Layer 9 of a small transformer language model trained on English Wikipedia (14 layers, counted from 0, width 128).
A neuron's activation on a vector x is GELU(gate . x) times (in . x), where the dot is the dot product.

Input weights of the MLP neurons that the questions are about. A number n stands for (n - 128) times 0.0048.
n31 gate: 139, 94, 94, 213, 96, 140, 129, 160, 110, 145, 150, 132, 149, 154, 120, 160, 143, 154, 141, 83, 137, 131, 167, 125, 109, 136, 70, 124, 121, 160, 132, 76, 177, 46, 153, 141, 133, 177, 227, 116, 154, 61, 75, 111, 100, 127, 153, 119, 151, 164, 48, 76, 127, 118, 86, 138, 157, 149, 89, 64, 150, 87, 201, 63, 107, 72, 89, 122, 175, 88, 114, 180, 169, 97, 116, 103, 117, 96, 81, 99, 146, 138, 154, 124, 80, 151, 160, 117, 158, 160, 159, 105, 122, 107, 140, 141, 180, 170, 73, 143, 144, 84, 205, 146, 106, 120, 171, 187, 194, 123, 131, 117, 72, 137, 138, 167, 153, 113, 171, 16, 136, 133, 147, 109, 135, 140, 102, 107
n67 gate: 127, 127, 90, 226, 135, 123, 110, 133, 154, 146, 107, 168, 159, 99, 157, 129, 107, 131, 160, 124, 155, 137, 125, 156, 163, 97, 178, 199, 195, 117, 128, 165, 104, 135, 74, 156, 95, 236, 155, 119, 79, 37, 129, 165, 118, 107, 238, 87, 149, 143, 98, 33, 92, 162, 143, 129, 126, 169, 175, 14, 106, 151, 123, 87, 141, 89, 139, 139, 121, 123, 112, 127, 97, 41, 159, 98, 117, 178, 154, 203, 103, 103, 113, 140, 55, 154, 95, 124, 173, 119, 124, 90, 133, 144, 56, 122, 110, 135, 112, 130, 149, 66, 135, 126, 68, 121, 137, 72, 85, 95, 216, 137, 111, 169, 42, 195, 91, 144, 109, 151, 114, 153, 115, 122, 161, 164, 190, 142
n70 gate: 151, 98, 159, 104, 127, 138, 139, 150, 144, 128, 48, 179, 155, 126, 131, 135, 153, 101, 142, 156, 60, 115, 119, 88, 154, 101, 103, 107, 174, 156, 139, 92, 86, 93, 196, 103, 65, 173, 39, 99, 74, 117, 115, 215, 139, 160, 137, 69, 85, 129, 73, 57, 102, 180, 35, 42, 157, 135, 105, 141, 151, 84, 87, 146, 170, 87, 108, 114, 147, 156, 79, 151, 132, 104, 134, 96, 150, 152, 131, 168, 119, 123, 149, 116, 135, 143, 112, 53, 113, 140, 125, 148, 128, 110, 101, 50, 140, 143, 151, 155, 137, 102, 139, 126, 145, 67, 129, 131, 130, 133, 154, 66, 129, 65, 161, 95, 143, 107, 117, 168, 67, 72, 151, 159, 167, 132, 124, 204
n84 gate: 123, 118, 103, 159, 46, 59, 168, 114, 212, 142, 73, 136, 125, 103, 133, 166, 195, 113, 94, 111, 109, 162, 99, 113, 106, 131, 84, 115, 147, 159, 187, 143, 136, 105, 138, 95, 125, 156, 118, 117, 184, 76, 116, 180, 162, 125, 138, 118, 102, 103, 50, 95, 94, 138, 113, 96, 136, 136, 108, 87, 117, 153, 144, 136, 124, 223, 136, 111, 110, 123, 123, 132, 114, 108, 144, 104, 184, 180, 126, 167, 144, 135, 76, 117, 145, 173, 174, 38, 139, 98, 52, 136, 118, 104, 124, 151, 147, 131, 122, 139, 221, 172, 132, 150, 167, 120, 131, 128, 120, 99, 112, 136, 168, 103, 107, 122, 123, 86, 127, 137, 133, 153, 179, 211, 93, 134, 100, 149
n144 gate: 115, 94, 171, 119, 118, 123, 74, 165, 94, 109, 200, 148, 132, 91, 147, 138, 156, 97, 110, 163, 92, 130, 190, 145, 141, 172, 105, 104, 145, 131, 160, 59, 123, 138, 111, 116, 34, 118, 108, 47, 136, 162, 161, 119, 94, 192, 144, 171, 142, 140, 157, 142, 72, 126, 169, 88, 124, 129, 137, 111, 59, 94, 143, 68, 110, 167, 212, 124, 78, 118, 131, 36, 120, 82, 160, 124, 42, 124, 126, 79, 127, 75, 198, 165, 125, 193, 145, 147, 150, 173, 82, 158, 119, 151, 90, 149, 122, 96, 137, 102, 184, 102, 110, 115, 195, 131, 155, 51, 144, 160, 177, 172, 129, 159, 148, 129, 159, 154, 81, 105, 161, 127, 125, 161, 77, 92, 85, 152
n153 gate: 124, 133, 79, 149, 125, 98, 103, 141, 154, 113, 136, 135, 130, 176, 55, 145, 158, 81, 49, 111, 107, 123, 154, 115, 154, 80, 112, 110, 85, 163, 117, 66, 111, 73, 163, 143, 61, 101, 174, 110, 136, 120, 146, 187, 145, 147, 93, 140, 120, 169, 152, 106, 32, 166, 155, 106, 132, 73, 119, 108, 158, 84, 142, 156, 150, 166, 92, 176, 123, 112, 165, 136, 128, 185, 184, 84, 60, 78, 144, 77, 154, 172, 144, 145, 140, 162, 107, 183, 108, 92, 152, 129, 83, 233, 166, 94, 155, 114, 181, 103, 97, 113, 111, 137, 123, 114, 199, 124, 77, 93, 98, 133, 116, 77, 154, 150, 175, 170, 98, 151, 124, 113, 84, 152, 205, 143, 82, 91
n200 gate: 149, 71, 109, 195, 143, 203, 108, 133, 103, 125, 99, 111, 156, 158, 110, 122, 118, 118, 40, 134, 164, 113, 170, 133, 194, 64, 137, 155, 133, 201, 77, 135, 64, 243, 142, 118, 127, 156, 93, 94, 66, 99, 141, 135, 77, 220, 145, 73, 83, 100, 89, 155, 95, 133, 150, 143, 167, 123, 187, 127, 164, 142, 175, 125, 146, 90, 77, 134, 214, 109, 135, 123, 119, 114, 167, 146, 97, 159, 150, 115, 128, 207, 156, 129, 92, 95, 78, 93, 107, 150, 144, 152, 115, 89, 118, 147, 88, 104, 141, 119, 169, 112, 209, 87, 138, 190, 103, 161, 177, 89, 117, 93, 90, 197, 145, 105, 136, 143, 128, 138, 125, 117, 91, 150, 165, 119, 101, 127
n201 gate: 188, 169, 102, 115, 155, 178, 127, 72, 78, 125, 138, 100, 197, 157, 145, 118, 89, 150, 146, 126, 183, 165, 160, 90, 95, 96, 114, 182, 138, 157, 137, 184, 109, 130, 114, 204, 134, 180, 50, 87, 113, 129, 189, 126, 175, 123, 75, 105, 37, 170, 101, 119, 116, 93, 113, 151, 232, 146, 176, 98, 122, 55, 137, 98, 173, 14, 120, 165, 97, 96, 87, 123, 114, 125, 119, 125, 74, 149, 95, 110, 131, 136, 126, 145, 124, 86, 145, 88, 106, 123, 124, 120, 117, 169, 130, 153, 83, 46, 154, 135, 99, 136, 106, 79, 146, 160, 148, 101, 178, 59, 129, 144, 111, 150, 146, 154, 212, 149, 109, 59, 146, 170, 132, 136, 125, 96, 142, 100
n212 gate: 131, 77, 39, 111, 128, 149, 90, 65, 201, 137, 96, 158, 79, 148, 150, 182, 99, 145, 170, 68, 159, 163, 153, 117, 147, 87, 68, 104, 121, 104, 189, 155, 134, 151, 144, 144, 129, 122, 137, 140, 121, 155, 114, 60, 96, 132, 96, 129, 130, 106, 145, 48, 66, 144, 111, 142, 108, 79, 144, 142, 42, 151, 83, 136, 60, 121, 82, 154, 144, 103, 50, 112, 157, 161, 90, 105, 144, 65, 134, 125, 94, 180, 179, 117, 139, 115, 126, 122, 165, 154, 118, 117, 232, 181, 113, 150, 148, 129, 162, 106, 184, 203, 143, 121, 102, 115, 123, 203, 132, 110, 117, 93, 124, 166, 63, 114, 113, 102, 92, 159, 95, 102, 137, 96, 136, 84, 105, 155
n31 in: 131, 168, 141, 99, 75, 165, 150, 125, 151, 115, 138, 137, 157, 136, 101, 156, 75, 145, 136, 136, 159, 106, 142, 81, 157, 136, 90, 121, 78, 174, 166, 77, 87, 52, 179, 230, 116, 108, 174, 111, 100, 119, 63, 96, 101, 126, 176, 155, 142, 101, 115, 103, 121, 100, 96, 159, 156, 102, 121, 102, 141, 54, 138, 137, 88, 115, 100, 120, 160, 26, 133, 152, 139, 135, 164, 105, 128, 178, 178, 18, 139, 117, 108, 138, 142, 157, 117, 163, 110, 83, 74, 164, 168, 119, 134, 153, 144, 159, 108, 134, 90, 26, 141, 167, 73, 43, 162, 154, 72, 140, 150, 33, 98, 163, 147, 118, 113, 96, 119, 121, 92, 175, 88, 159, 67, 176, 125, 159
n67 in: 157, 102, 211, 117, 40, 93, 118, 145, 132, 149, 138, 53, 166, 104, 138, 197, 141, 171, 197, 181, 186, 103, 127, 34, 118, 64, 66, 127, 134, 218, 167, 119, 136, 186, 163, 141, 86, 70, 124, 164, 94, 81, 95, 86, 57, 98, 159, 80, 128, 119, 67, 185, 105, 148, 144, 101, 169, 148, 154, 159, 106, 132, 95, 90, 85, 108, 169, 145, 205, 160, 117, 110, 129, 174, 130, 206, 137, 114, 149, 128, 37, 115, 139, 137, 62, 99, 107, 132, 58, 116, 108, 163, 161, 79, 100, 114, 157, 65, 186, 160, 156, 87, 165, 155, 89, 51, 79, 90, 149, 184, 88, 136, 129, 145, 90, 178, 176, 100, 172, 75, 71, 138, 168, 86, 78, 78, 111, 172
n70 in: 69, 97, 159, 112, 157, 143, 176, 148, 45, 144, 205, 121, 70, 95, 151, 68, 84, 172, 153, 170, 176, 169, 116, 164, 134, 145, 100, 108, 159, 208, 127, 18, 169, 143, 95, 39, 121, 93, 179, 131, 152, 175, 109, 85, 161, 121, 171, 140, 59, 161, 126, 72, 132, 142, 130, 85, 81, 129, 111, 85, 143, 102, 157, 131, 154, 109, 111, 194, 151, 144, 82, 154, 101, 113, 147, 175, 137, 145, 163, 220, 79, 151, 156, 118, 157, 158, 120, 128, 120, 101, 120, 174, 77, 129, 108, 98, 169, 118, 156, 85, 153, 100, 146, 138, 84, 137, 99, 144, 89, 137, 145, 201, 176, 118, 106, 160, 108, 168, 141, 91, 56, 170, 85, 155, 197, 167, 114, 116
n84 in: 119, 157, 108, 121, 112, 153, 195, 105, 104, 61, 135, 144, 131, 172, 159, 133, 118, 141, 114, 170, 161, 121, 96, 147, 83, 145, 129, 120, 118, 119, 61, 198, 156, 103, 117, 163, 147, 91, 109, 93, 160, 189, 137, 63, 126, 116, 89, 112, 149, 152, 155, 151, 151, 156, 23, 123, 133, 213, 187, 173, 176, 173, 129, 122, 190, 165, 80, 196, 68, 90, 145, 125, 57, 129, 150, 188, 185, 148, 85, 127, 146, 105, 126, 81, 77, 130, 118, 101, 161, 161, 180, 96, 161, 159, 147, 142, 75, 157, 105, 164, 122, 93, 140, 222, 116, 107, 139, 154, 121, 155, 167, 155, 81, 53, 97, 96, 152, 93, 164, 108, 156, 173, 183, 96, 141, 135, 98, 142
n144 in: 107, 141, 140, 203, 107, 106, 150, 124, 105, 63, 146, 140, 83, 206, 174, 152, 107, 119, 118, 56, 119, 87, 90, 199, 186, 89, 139, 51, 174, 157, 122, 140, 104, 215, 199, 160, 117, 120, 123, 124, 173, 90, 103, 189, 232, 129, 189, 174, 50, 153, 93, 108, 81, 171, 101, 47, 101, 93, 100, 167, 153, 113, 138, 128, 156, 118, 73, 43, 119, 190, 119, 144, 127, 138, 116, 152, 92, 195, 107, 96, 151, 131, 167, 111, 115, 173, 117, 128, 127, 120, 131, 238, 97, 123, 136, 109, 164, 117, 146, 182, 160, 139, 141, 91, 121, 109, 152, 146, 127, 133, 173, 85, 104, 136, 87, 135, 166, 114, 148, 102, 181, 118, 99, 132, 114, 56, 147, 151
n153 in: 205, 164, 73, 106, 119, 139, 95, 161, 117, 113, 122, 162, 173, 114, 160, 152, 175, 97, 74, 112, 184, 173, 159, 173, 133, 121, 186, 128, 139, 94, 158, 172, 111, 115, 168, 118, 165, 158, 128, 130, 91, 126, 115, 171, 101, 85, 115, 89, 179, 191, 159, 137, 118, 141, 112, 127, 156, 85, 107, 96, 97, 122, 250, 60, 100, 130, 41, 143, 145, 194, 65, 174, 85, 206, 131, 90, 151, 109, 247, 124, 84, 154, 144, 120, 113, 152, 170, 137, 160, 140, 146, 151, 114, 149, 140, 153, 178, 156, 129, 84, 179, 175, 135, 102, 105, 106, 199, 194, 115, 159, 87, 121, 121, 107, 140, 128, 181, 83, 55, 72, 97, 120, 146, 165, 119, 118, 73, 90
n200 in: 95, 126, 180, 112, 126, 89, 123, 84, 128, 94, 50, 73, 140, 155, 110, 113, 146, 123, 87, 126, 155, 147, 134, 117, 113, 127, 117, 157, 97, 223, 102, 108, 113, 130, 138, 108, 213, 106, 110, 130, 151, 96, 126, 94, 140, 148, 140, 162, 143, 120, 102, 127, 126, 153, 164, 115, 175, 159, 159, 162, 122, 174, 127, 202, 112, 115, 131, 115, 99, 48, 104, 104, 138, 238, 90, 169, 222, 112, 60, 131, 111, 132, 123, 87, 90, 119, 132, 192, 172, 101, 124, 138, 135, 168, 155, 103, 133, 135, 82, 92, 95, 134, 153, 166, 84, 109, 118, 108, 170, 163, 122, 83, 105, 64, 176, 89, 85, 143, 152, 147, 126, 104, 172, 173, 96, 140, 143, 149
n201 in: 163, 106, 130, 134, 93, 110, 176, 149, 170, 91, 70, 145, 161, 95, 86, 109, 150, 76, 98, 241, 91, 114, 61, 157, 163, 94, 136, 182, 163, 160, 116, 136, 93, 145, 110, 136, 191, 51, 83, 157, 126, 120, 116, 191, 94, 126, 138, 121, 211, 133, 138, 128, 125, 103, 158, 73, 152, 80, 176, 143, 128, 150, 119, 137, 104, 145, 109, 98, 111, 146, 95, 146, 122, 144, 57, 126, 157, 127, 79, 150, 111, 143, 43, 147, 128, 120, 103, 139, 129, 151, 95, 125, 141, 69, 134, 116, 107, 152, 174, 230, 100, 88, 202, 89, 79, 142, 160, 90, 136, 142, 116, 105, 51, 128, 137, 47, 86, 153, 107, 154, 102, 139, 136, 150, 125, 109, 121, 108
n212 in: 136, 157, 148, 135, 152, 126, 54, 159, 132, 129, 149, 111, 106, 130, 41, 109, 125, 59, 94, 142, 158, 161, 75, 83, 111, 49, 134, 69, 136, 148, 153, 119, 102, 138, 119, 128, 139, 130, 120, 93, 181, 74, 111, 116, 79, 132, 152, 119, 122, 94, 160, 192, 217, 130, 57, 171, 127, 100, 83, 172, 155, 130, 62, 113, 223, 149, 156, 124, 164, 94, 128, 204, 141, 83, 113, 100, 139, 190, 145, 115, 130, 126, 154, 145, 134, 134, 173, 128, 140, 138, 133, 116, 147, 108, 127, 142, 200, 70, 174, 137, 100, 154, 189, 142, 149, 173, 131, 107, 109, 163, 160, 87, 107, 186, 176, 189, 155, 120, 123, 106, 115, 75, 114, 190, 98, 116, 197, 95

Each question shows a token from some text and the vector x that enters the MLP there. A number n stands for (n - 128) times 0.033.

"an": 101, 136, 124, 85, 121, 117, 120, 143, 170, 127, 129, 188, 122, 118, 114, 110, 131, 143, 179, 90, 148, 127, 119, 136, 125, 135, 120, 142, 88, 133, 95, 65, 129, 136, 132, 142, 217, 166, 125, 110, 104, 111, 125, 103, 174, 124, 128, 128, 64, 125, 107, 154, 144, 173, 142, 165, 135, 136, 145, 196, 178, 174, 91, 76, 167, 93, 182, 67, 131, 126, 173, 123, 198, 131, 135, 121, 139, 112, 95, 129, 135, 90, 162, 169, 160, 81, 162, 149, 105, 158, 146, 151, 138, 71, 133, 139, 124, 116, 116, 157, 175, 159, 96, 149, 92, 116, 148, 172, 113, 160, 109, 135, 177, 157, 124, 139, 110, 121, 124, 128, 173, 97, 102, 139, 132, 155, 42, 113
Which neuron lights up most? n201

" Pol": 145, 168, 175, 139, 103, 92, 103, 169, 122, 95, 181, 134, 127, 117, 107, 97, 122, 120, 163, 120, 117, 71, 132, 185, 151, 162, 146, 166, 73, 158, 97, 71, 126, 158, 105, 136, 155, 136, 126, 103, 134, 153, 193, 156, 105, 97, 82, 129, 128, 115, 127, 124, 145, 170, 138, 176, 153, 110, 156, 125, 128, 104, 140, 128, 156, 145, 151, 85, 111, 165, 144, 143, 130, 142, 107, 82, 100, 126, 100, 101, 154, 100, 133, 144, 159, 70, 136, 126, 73, 131, 112, 177, 177, 92, 204, 149, 158, 128, 111, 159, 208, 124, 145, 97, 73, 179, 165, 170, 116, 145, 115, 161, 132, 151, 92, 135, 100, 164, 161, 106, 94, 98, 164, 153, 176, 120, 113, 131
Which neuron lights up most? n144

"ual": 122, 165, 148, 100, 106, 135, 87, 154, 174, 137, 152, 149, 150, 138, 103, 118, 113, 150, 138, 95, 156, 58, 125, 125, 89, 198, 136, 179, 118, 134, 113, 160, 129, 124, 140, 131, 112, 184, 127, 138, 127, 106, 160, 162, 154, 83, 126, 166, 90, 155, 149, 132, 131, 202, 102, 170, 98, 122, 163, 134, 143, 107, 119, 107, 148, 147, 127, 146, 118, 160, 111, 151, 111, 157, 165, 79, 136, 113, 136, 128, 155, 153, 96, 161, 157, 78, 172, 111, 111, 147, 143, 201, 100, 126, 136, 111, 114, 165, 134, 131, 180, 110, 128, 139, 39, 171, 109, 107, 135, 118, 43, 126, 194, 108, 131, 95, 95, 104, 148, 135, 96, 79, 192, 107, 155, 98, 125, 140
The two highest activations, in order: n153, n212

"ry": 160, 127, 130, 168, 124, 69, 132, 114, 128, 80, 133, 192, 111, 99, 74, 162, 105, 137, 169, 107, 130, 98, 93, 115, 147, 128, 183, 132, 66, 118, 114, 117, 117, 100, 120, 150, 156, 130, 149, 152, 167, 145, 119, 84, 165, 86, 88, 105, 85, 96, 137, 141, 110, 225, 150, 144, 112, 176, 185, 150, 105, 150, 88, 126, 138, 142, 122, 105, 142, 139, 171, 158, 149, 130, 134, 124, 159, 169, 137, 129, 137, 87, 99, 67, 177, 57, 125, 116, 81, 129, 123, 146, 96, 131, 180, 100, 99, 126, 93, 107, 216, 140, 105, 118, 109, 175, 125, 161, 110, 166, 105, 155, 121, 154, 158, 100, 140, 135, 107, 107, 125, 101, 122, 117, 130, 132, 125, 86
Which neuron lights up most? n84

" in": 75, 163, 200, 174, 138, 104, 108, 82, 115, 92, 161, 108, 80, 110, 43, 146, 145, 79, 149, 124, 147, 53, 125, 176, 125, 168, 134, 140, 52, 149, 80, 138, 169, 118, 146, 143, 115, 113, 110, 117, 124, 148, 180, 160, 154, 105, 86, 96, 123, 102, 134, 96, 157, 175, 77, 166, 156, 123, 179, 126, 123, 179, 97, 99, 140, 129, 147, 114, 188, 169, 152, 174, 164, 151, 116, 115, 127, 110, 131, 129, 135, 91, 133, 141, 168, 81, 109, 136, 111, 129, 129, 130, 156, 138, 163, 124, 116, 79, 80, 117, 200, 108, 100, 94, 118, 137, 140, 148, 132, 128, 96, 107, 132, 158, 120, 117, 131, 137, 120, 103, 104, 168, 135, 141, 142, 128, 96, 109
The most active neuron and its activation: n31, at about 0.17

" P": 103, 207, 167, 124, 102, 109, 139, 168, 111, 102, 140, 133, 97, 135, 118, 111, 95, 121, 160, 124, 123, 88, 94, 157, 148, 167, 135, 141, 79, 126, 100, 163, 157, 171, 113, 132, 127, 147, 86, 142, 163, 129, 156, 139, 132, 76, 101, 134, 86, 150, 143, 152, 93, 130, 144, 147, 97, 162, 174, 120, 124, 86, 97, 134, 160, 131, 154, 61, 104, 139, 134, 138, 129, 143, 148, 119, 177, 96, 110, 119, 143, 85, 164, 146, 158, 34, 158, 157, 101, 145, 92, 127, 126, 81, 150, 150, 121, 75, 93, 119, 194, 117, 137, 140, 60, 173, 202, 144, 86, 112, 147, 151, 112, 173, 131, 103, 128, 131, 121, 115, 91, 98, 190, 149, 170, 155, 134, 126
The two highest activations, in order: n201, n67

" r": 91, 214, 176, 192, 128, 114, 66, 124, 97, 95, 147, 141, 108, 135, 102, 104, 121, 128, 153, 149, 111, 69, 95, 149, 127, 131, 135, 122, 54, 142, 154, 115, 107, 132, 113, 115, 106, 125, 173, 113, 98, 132, 135, 127, 165, 102, 115, 88, 151, 126, 183, 133, 155, 141, 121, 118, 129, 155, 157, 151, 118, 147, 66, 143, 144, 172, 146, 79, 103, 170, 136, 132, 104, 132, 100, 92, 121, 101, 140, 140, 123, 117, 93, 106, 160, 15, 137, 116, 118, 178, 98, 158, 124, 109, 181, 113, 134, 75, 86, 130, 182, 126, 148, 104, 107, 141, 172, 113, 83, 149, 86, 115, 143, 161, 135, 88, 104, 129, 135, 87, 122, 125, 189, 142, 144, 122, 100, 141
Which neuron lights up most? n70

" C": 123, 198, 157, 157, 102, 90, 105, 169, 107, 86, 138, 123, 120, 121, 113, 120, 74, 136, 144, 141, 183, 81, 87, 135, 153, 142, 131, 131, 98, 120, 94, 131, 116, 159, 127, 69, 103, 138, 105, 114, 185, 129, 140, 135, 150, 103, 52, 121, 140, 104, 148, 121, 141, 138, 97, 151, 121, 166, 187, 102, 87, 127, 112, 132, 139, 150, 181, 69, 126, 154, 116, 138, 112, 158, 161, 145, 131, 140, 135, 128, 127, 63, 123, 138, 151, 60, 165, 147, 115, 165, 111, 147, 106, 146, 163, 126, 142, 123, 75, 131, 176, 96, 126, 133, 57, 175, 206, 175, 63, 121, 106, 144, 113, 167, 106, 103, 128, 141, 126, 104, 128, 143, 197, 114, 168, 126, 129, 138
Which neuron lights up most? n31

"195": 107, 131, 207, 177, 103, 100, 110, 97, 112, 119, 153, 130, 106, 138, 103, 140, 82, 122, 158, 99, 155, 83, 136, 155, 102, 130, 110, 132, 48, 167, 136, 102, 137, 136, 106, 139, 108, 119, 112, 132, 123, 149, 122, 126, 114, 125, 92, 113, 96, 146, 147, 166, 151, 177, 126, 204, 170, 141, 133, 122, 96, 158, 130, 142, 147, 173, 151, 66, 175, 148, 152, 120, 80, 157, 118, 101, 133, 122, 162, 159, 160, 91, 128, 138, 171, 102, 129, 137, 114, 121, 150, 218, 142, 138, 131, 66, 135, 70, 111, 145, 129, 120, 86, 121, 85, 167, 172, 125, 104, 117, 96, 130, 85, 135, 108, 97, 90, 88, 46, 97, 145, 95, 164, 153, 170, 134, 132, 136
Which three neurons fire most, strongest first? n201, n84, n144

"ight": 129, 116, 162, 111, 86, 118, 73, 156, 133, 86, 127, 160, 146, 135, 66, 171, 98, 78, 170, 160, 216, 138, 115, 139, 152, 182, 162, 149, 86, 89, 106, 135, 103, 123, 144, 131, 136, 149, 135, 126, 134, 161, 125, 86, 178, 73, 125, 157, 90, 172, 105, 153, 144, 207, 116, 139, 102, 141, 159, 133, 124, 122, 110, 91, 172, 155, 169, 111, 121, 144, 107, 179, 139, 162, 163, 114, 155, 152, 152, 173, 144, 114, 99, 146, 148, 103, 109, 111, 125, 149, 96, 179, 96, 126, 143, 140, 167, 155, 69, 126, 178, 129, 122, 90, 129, 156, 184, 134, 95, 96, 143, 139, 140, 153, 172, 99, 154, 121, 111, 158, 100, 82, 132, 74, 140, 151, 149, 99
Which neuron lights up most? n201

"o": 124, 159, 123, 158, 101, 107, 125, 121, 99, 122, 141, 151, 103, 101, 119, 110, 145, 143, 187, 142, 124, 47, 143, 150, 140, 130, 106, 127, 72, 116, 122, 133, 117, 105, 119, 110, 216, 111, 79, 119, 118, 132, 110, 150, 170, 113, 86, 111, 132, 133, 109, 179, 145, 183, 102, 138, 109, 125, 145, 153, 98, 121, 122, 110, 163, 150, 177, 103, 136, 114, 123, 119, 169, 173, 192, 151, 148, 106, 161, 138, 146, 70, 132, 150, 126, 91, 110, 146, 104, 145, 72, 191, 134, 128, 198, 139, 136, 112, 93, 142, 144, 115, 70, 122, 81, 141, 129, 185, 67, 135, 85, 170, 195, 155, 177, 144, 126, 72, 137, 124, 121, 170, 150, 122, 139, 161, 93, 142
The most active neuron and its activation: n84, at about 0.47

" ": 103, 163, 164, 159, 137, 83, 135, 109, 157, 134, 143, 134, 102, 143, 96, 133, 134, 101, 169, 133, 110, 49, 101, 129, 114, 173, 135, 163, 81, 147, 141, 133, 188, 141, 147, 131, 129, 136, 144, 157, 128, 89, 127, 128, 142, 57, 84, 71, 140, 122, 120, 129, 116, 196, 132, 158, 150, 103, 159, 126, 132, 116, 87, 100, 152, 138, 164, 77, 153, 167, 162, 144, 84, 144, 109, 120, 149, 93, 101, 188, 132, 99, 213, 164, 200, 70, 112, 153, 102, 151, 142, 159, 123, 105, 161, 108, 144, 96, 87, 141, 148, 122, 117, 124, 63, 158, 180, 145, 122, 152, 100, 124, 114, 129, 142, 66, 85, 102, 143, 98, 145, 122, 143, 135, 159, 159, 125, 145
The most active neuron and its activation: n153, at about 0.17

"ner": 153, 160, 147, 154, 57, 83, 98, 122, 123, 153, 120, 170, 100, 109, 90, 108, 137, 148, 150, 114, 154, 113, 153, 114, 133, 144, 132, 134, 129, 126, 89, 131, 126, 141, 95, 148, 168, 114, 119, 101, 145, 118, 147, 161, 134, 88, 82, 167, 104, 150, 149, 129, 176, 156, 119, 170, 96, 137, 190, 168, 121, 145, 114, 55, 148, 148, 123, 62, 131, 190, 100, 146, 145, 148, 174, 121, 128, 155, 170, 131, 136, 96, 94, 138, 189, 79, 130, 165, 79, 138, 115, 176, 64, 68, 98, 131, 119, 120, 50, 104, 154, 109, 90, 153, 118, 135, 130, 135, 102, 180, 120, 139, 123, 210, 126, 123, 115, 90, 88, 122, 109, 126, 89, 99, 133, 153, 103, 119
Which neuron lights up most? n200

"V": 135, 189, 146, 116, 100, 54, 118, 137, 156, 124, 145, 128, 75, 139, 124, 147, 129, 110, 162, 107, 111, 68, 102, 154, 86, 143, 148, 124, 95, 129, 82, 130, 135, 133, 117, 106, 155, 151, 112, 140, 134, 171, 141, 158, 125, 70, 110, 88, 128, 143, 119, 127, 126, 135, 100, 195, 170, 129, 167, 155, 100, 87, 92, 136, 159, 93, 168, 77, 137, 143, 164, 147, 134, 140, 139, 127, 131, 128, 162, 142, 166, 100, 107, 121, 168, 30, 147, 177, 117, 148, 91, 148, 173, 127, 160, 97, 127, 132, 95, 147, 139, 128, 130, 135, 41, 192, 139, 140, 45, 138, 97, 112, 145, 158, 174, 105, 158, 147, 97, 101, 132, 96, 172, 104, 125, 128, 138, 143
Which neuron lights up most? n70

" Sec": 105, 169, 159, 161, 99, 110, 122, 140, 109, 120, 157, 166, 148, 120, 84, 140, 104, 133, 159, 123, 193, 54, 116, 126, 131, 125, 223, 94, 89, 142, 137, 129, 160, 146, 157, 91, 105, 130, 134, 136, 148, 99, 135, 139, 132, 71, 37, 151, 129, 134, 122, 150, 107, 156, 168, 178, 61, 174, 186, 105, 130, 134, 92, 99, 151, 99, 138, 114, 123, 161, 143, 139, 101, 144, 122, 111, 161, 124, 114, 132, 191, 115, 155, 160, 154, 30, 133, 104, 132, 144, 104, 180, 180, 131, 161, 172, 144, 139, 111, 119, 160, 134, 124, 143, 97, 138, 191, 149, 141, 132, 148, 146, 104, 145, 131, 113, 101, 166, 116, 103, 107, 126, 146, 124, 170, 150, 133, 121
The most active neuron and its activation: n200, at about 0.15

" University": 107, 138, 153, 177, 97, 125, 144, 142, 105, 116, 134, 131, 87, 119, 64, 133, 80, 120, 157, 74, 168, 109, 145, 128, 121, 148, 168, 151, 80, 132, 106, 148, 137, 105, 131, 147, 168, 118, 152, 113, 143, 159, 172, 105, 132, 65, 88, 139, 143, 121, 111, 106, 157, 153, 153, 189, 114, 183, 177, 165, 93, 128, 129, 132, 134, 184, 140, 97, 154, 161, 159, 158, 129, 120, 147, 159, 116, 169, 152, 158, 150, 86, 112, 105, 197, 54, 153, 115, 110, 148, 162, 189, 128, 72, 200, 76, 121, 91, 93, 109, 167, 142, 109, 114, 112, 156, 173, 163, 98, 111, 131, 149, 146, 174, 127, 129, 149, 101, 103, 103, 128, 133, 156, 126, 176, 93, 121, 129
Which three neurons fire most, strongest first? n200, n31, n201

" Car": 121, 142, 139, 142, 141, 101, 117, 153, 120, 100, 162, 142, 123, 127, 109, 134, 90, 126, 161, 107, 171, 111, 105, 158, 135, 147, 102, 187, 87, 116, 73, 157, 146, 141, 117, 110, 99, 183, 116, 145, 139, 122, 168, 97, 134, 99, 119, 136, 144, 135, 114, 134, 175, 152, 106, 193, 156, 156, 177, 119, 141, 98, 96, 138, 175, 165, 176, 85, 129, 151, 163, 166, 90, 149, 105, 100, 138, 170, 125, 155, 124, 58, 121, 110, 132, 46, 133, 145, 138, 135, 103, 164, 180, 104, 118, 141, 141, 149, 101, 201, 164, 104, 117, 126, 93, 152, 183, 158, 49, 121, 113, 101, 164, 182, 107, 99, 131, 112, 118, 96, 85, 102, 172, 121, 130, 167, 70, 115
Which neuron lights up most? n200

"k": 127, 168, 138, 156, 100, 127, 92, 140, 113, 161, 111, 129, 110, 112, 95, 180, 104, 94, 153, 79, 152, 136, 117, 112, 124, 138, 171, 122, 77, 138, 105, 139, 120, 139, 84, 152, 175, 141, 133, 106, 139, 178, 155, 128, 120, 99, 114, 129, 125, 157, 103, 117, 161, 158, 149, 161, 159, 176, 172, 141, 122, 103, 124, 130, 135, 128, 163, 95, 138, 161, 139, 131, 140, 83, 159, 137, 163, 116, 141, 84, 146, 103, 125, 153, 161, 78, 90, 164, 87, 157, 92, 161, 118, 23, 197, 121, 162, 124, 39, 123, 185, 94, 138, 150, 120, 138, 186, 106, 83, 118, 117, 143, 110, 178, 152, 150, 123, 103, 87, 124, 153, 115, 178, 93, 160, 130, 84, 161
Which neuron lights up most? n31

"E": 101, 182, 146, 106, 122, 112, 97, 93, 87, 129, 100, 144, 78, 124, 135, 104, 118, 88, 164, 91, 106, 59, 136, 167, 121, 156, 147, 122, 66, 146, 73, 112, 134, 135, 150, 94, 132, 173, 142, 134, 128, 143, 144, 121, 147, 54, 36, 104, 109, 106, 108, 153, 144, 140, 125, 173, 139, 126, 154, 148, 104, 106, 80, 130, 134, 152, 162, 86, 159, 166, 195, 141, 112, 166, 120, 162, 154, 125, 155, 148, 146, 112, 99, 95, 172, 64, 130, 145, 133, 144, 111, 118, 145, 86, 137, 134, 144, 132, 103, 157, 152, 133, 136, 122, 74, 192, 164, 135, 40, 125, 113, 119, 152, 145, 149, 97, 114, 113, 143, 116, 113, 81, 170, 177, 138, 139, 103, 120
The most active neuron and its activation: n70, at about 0.13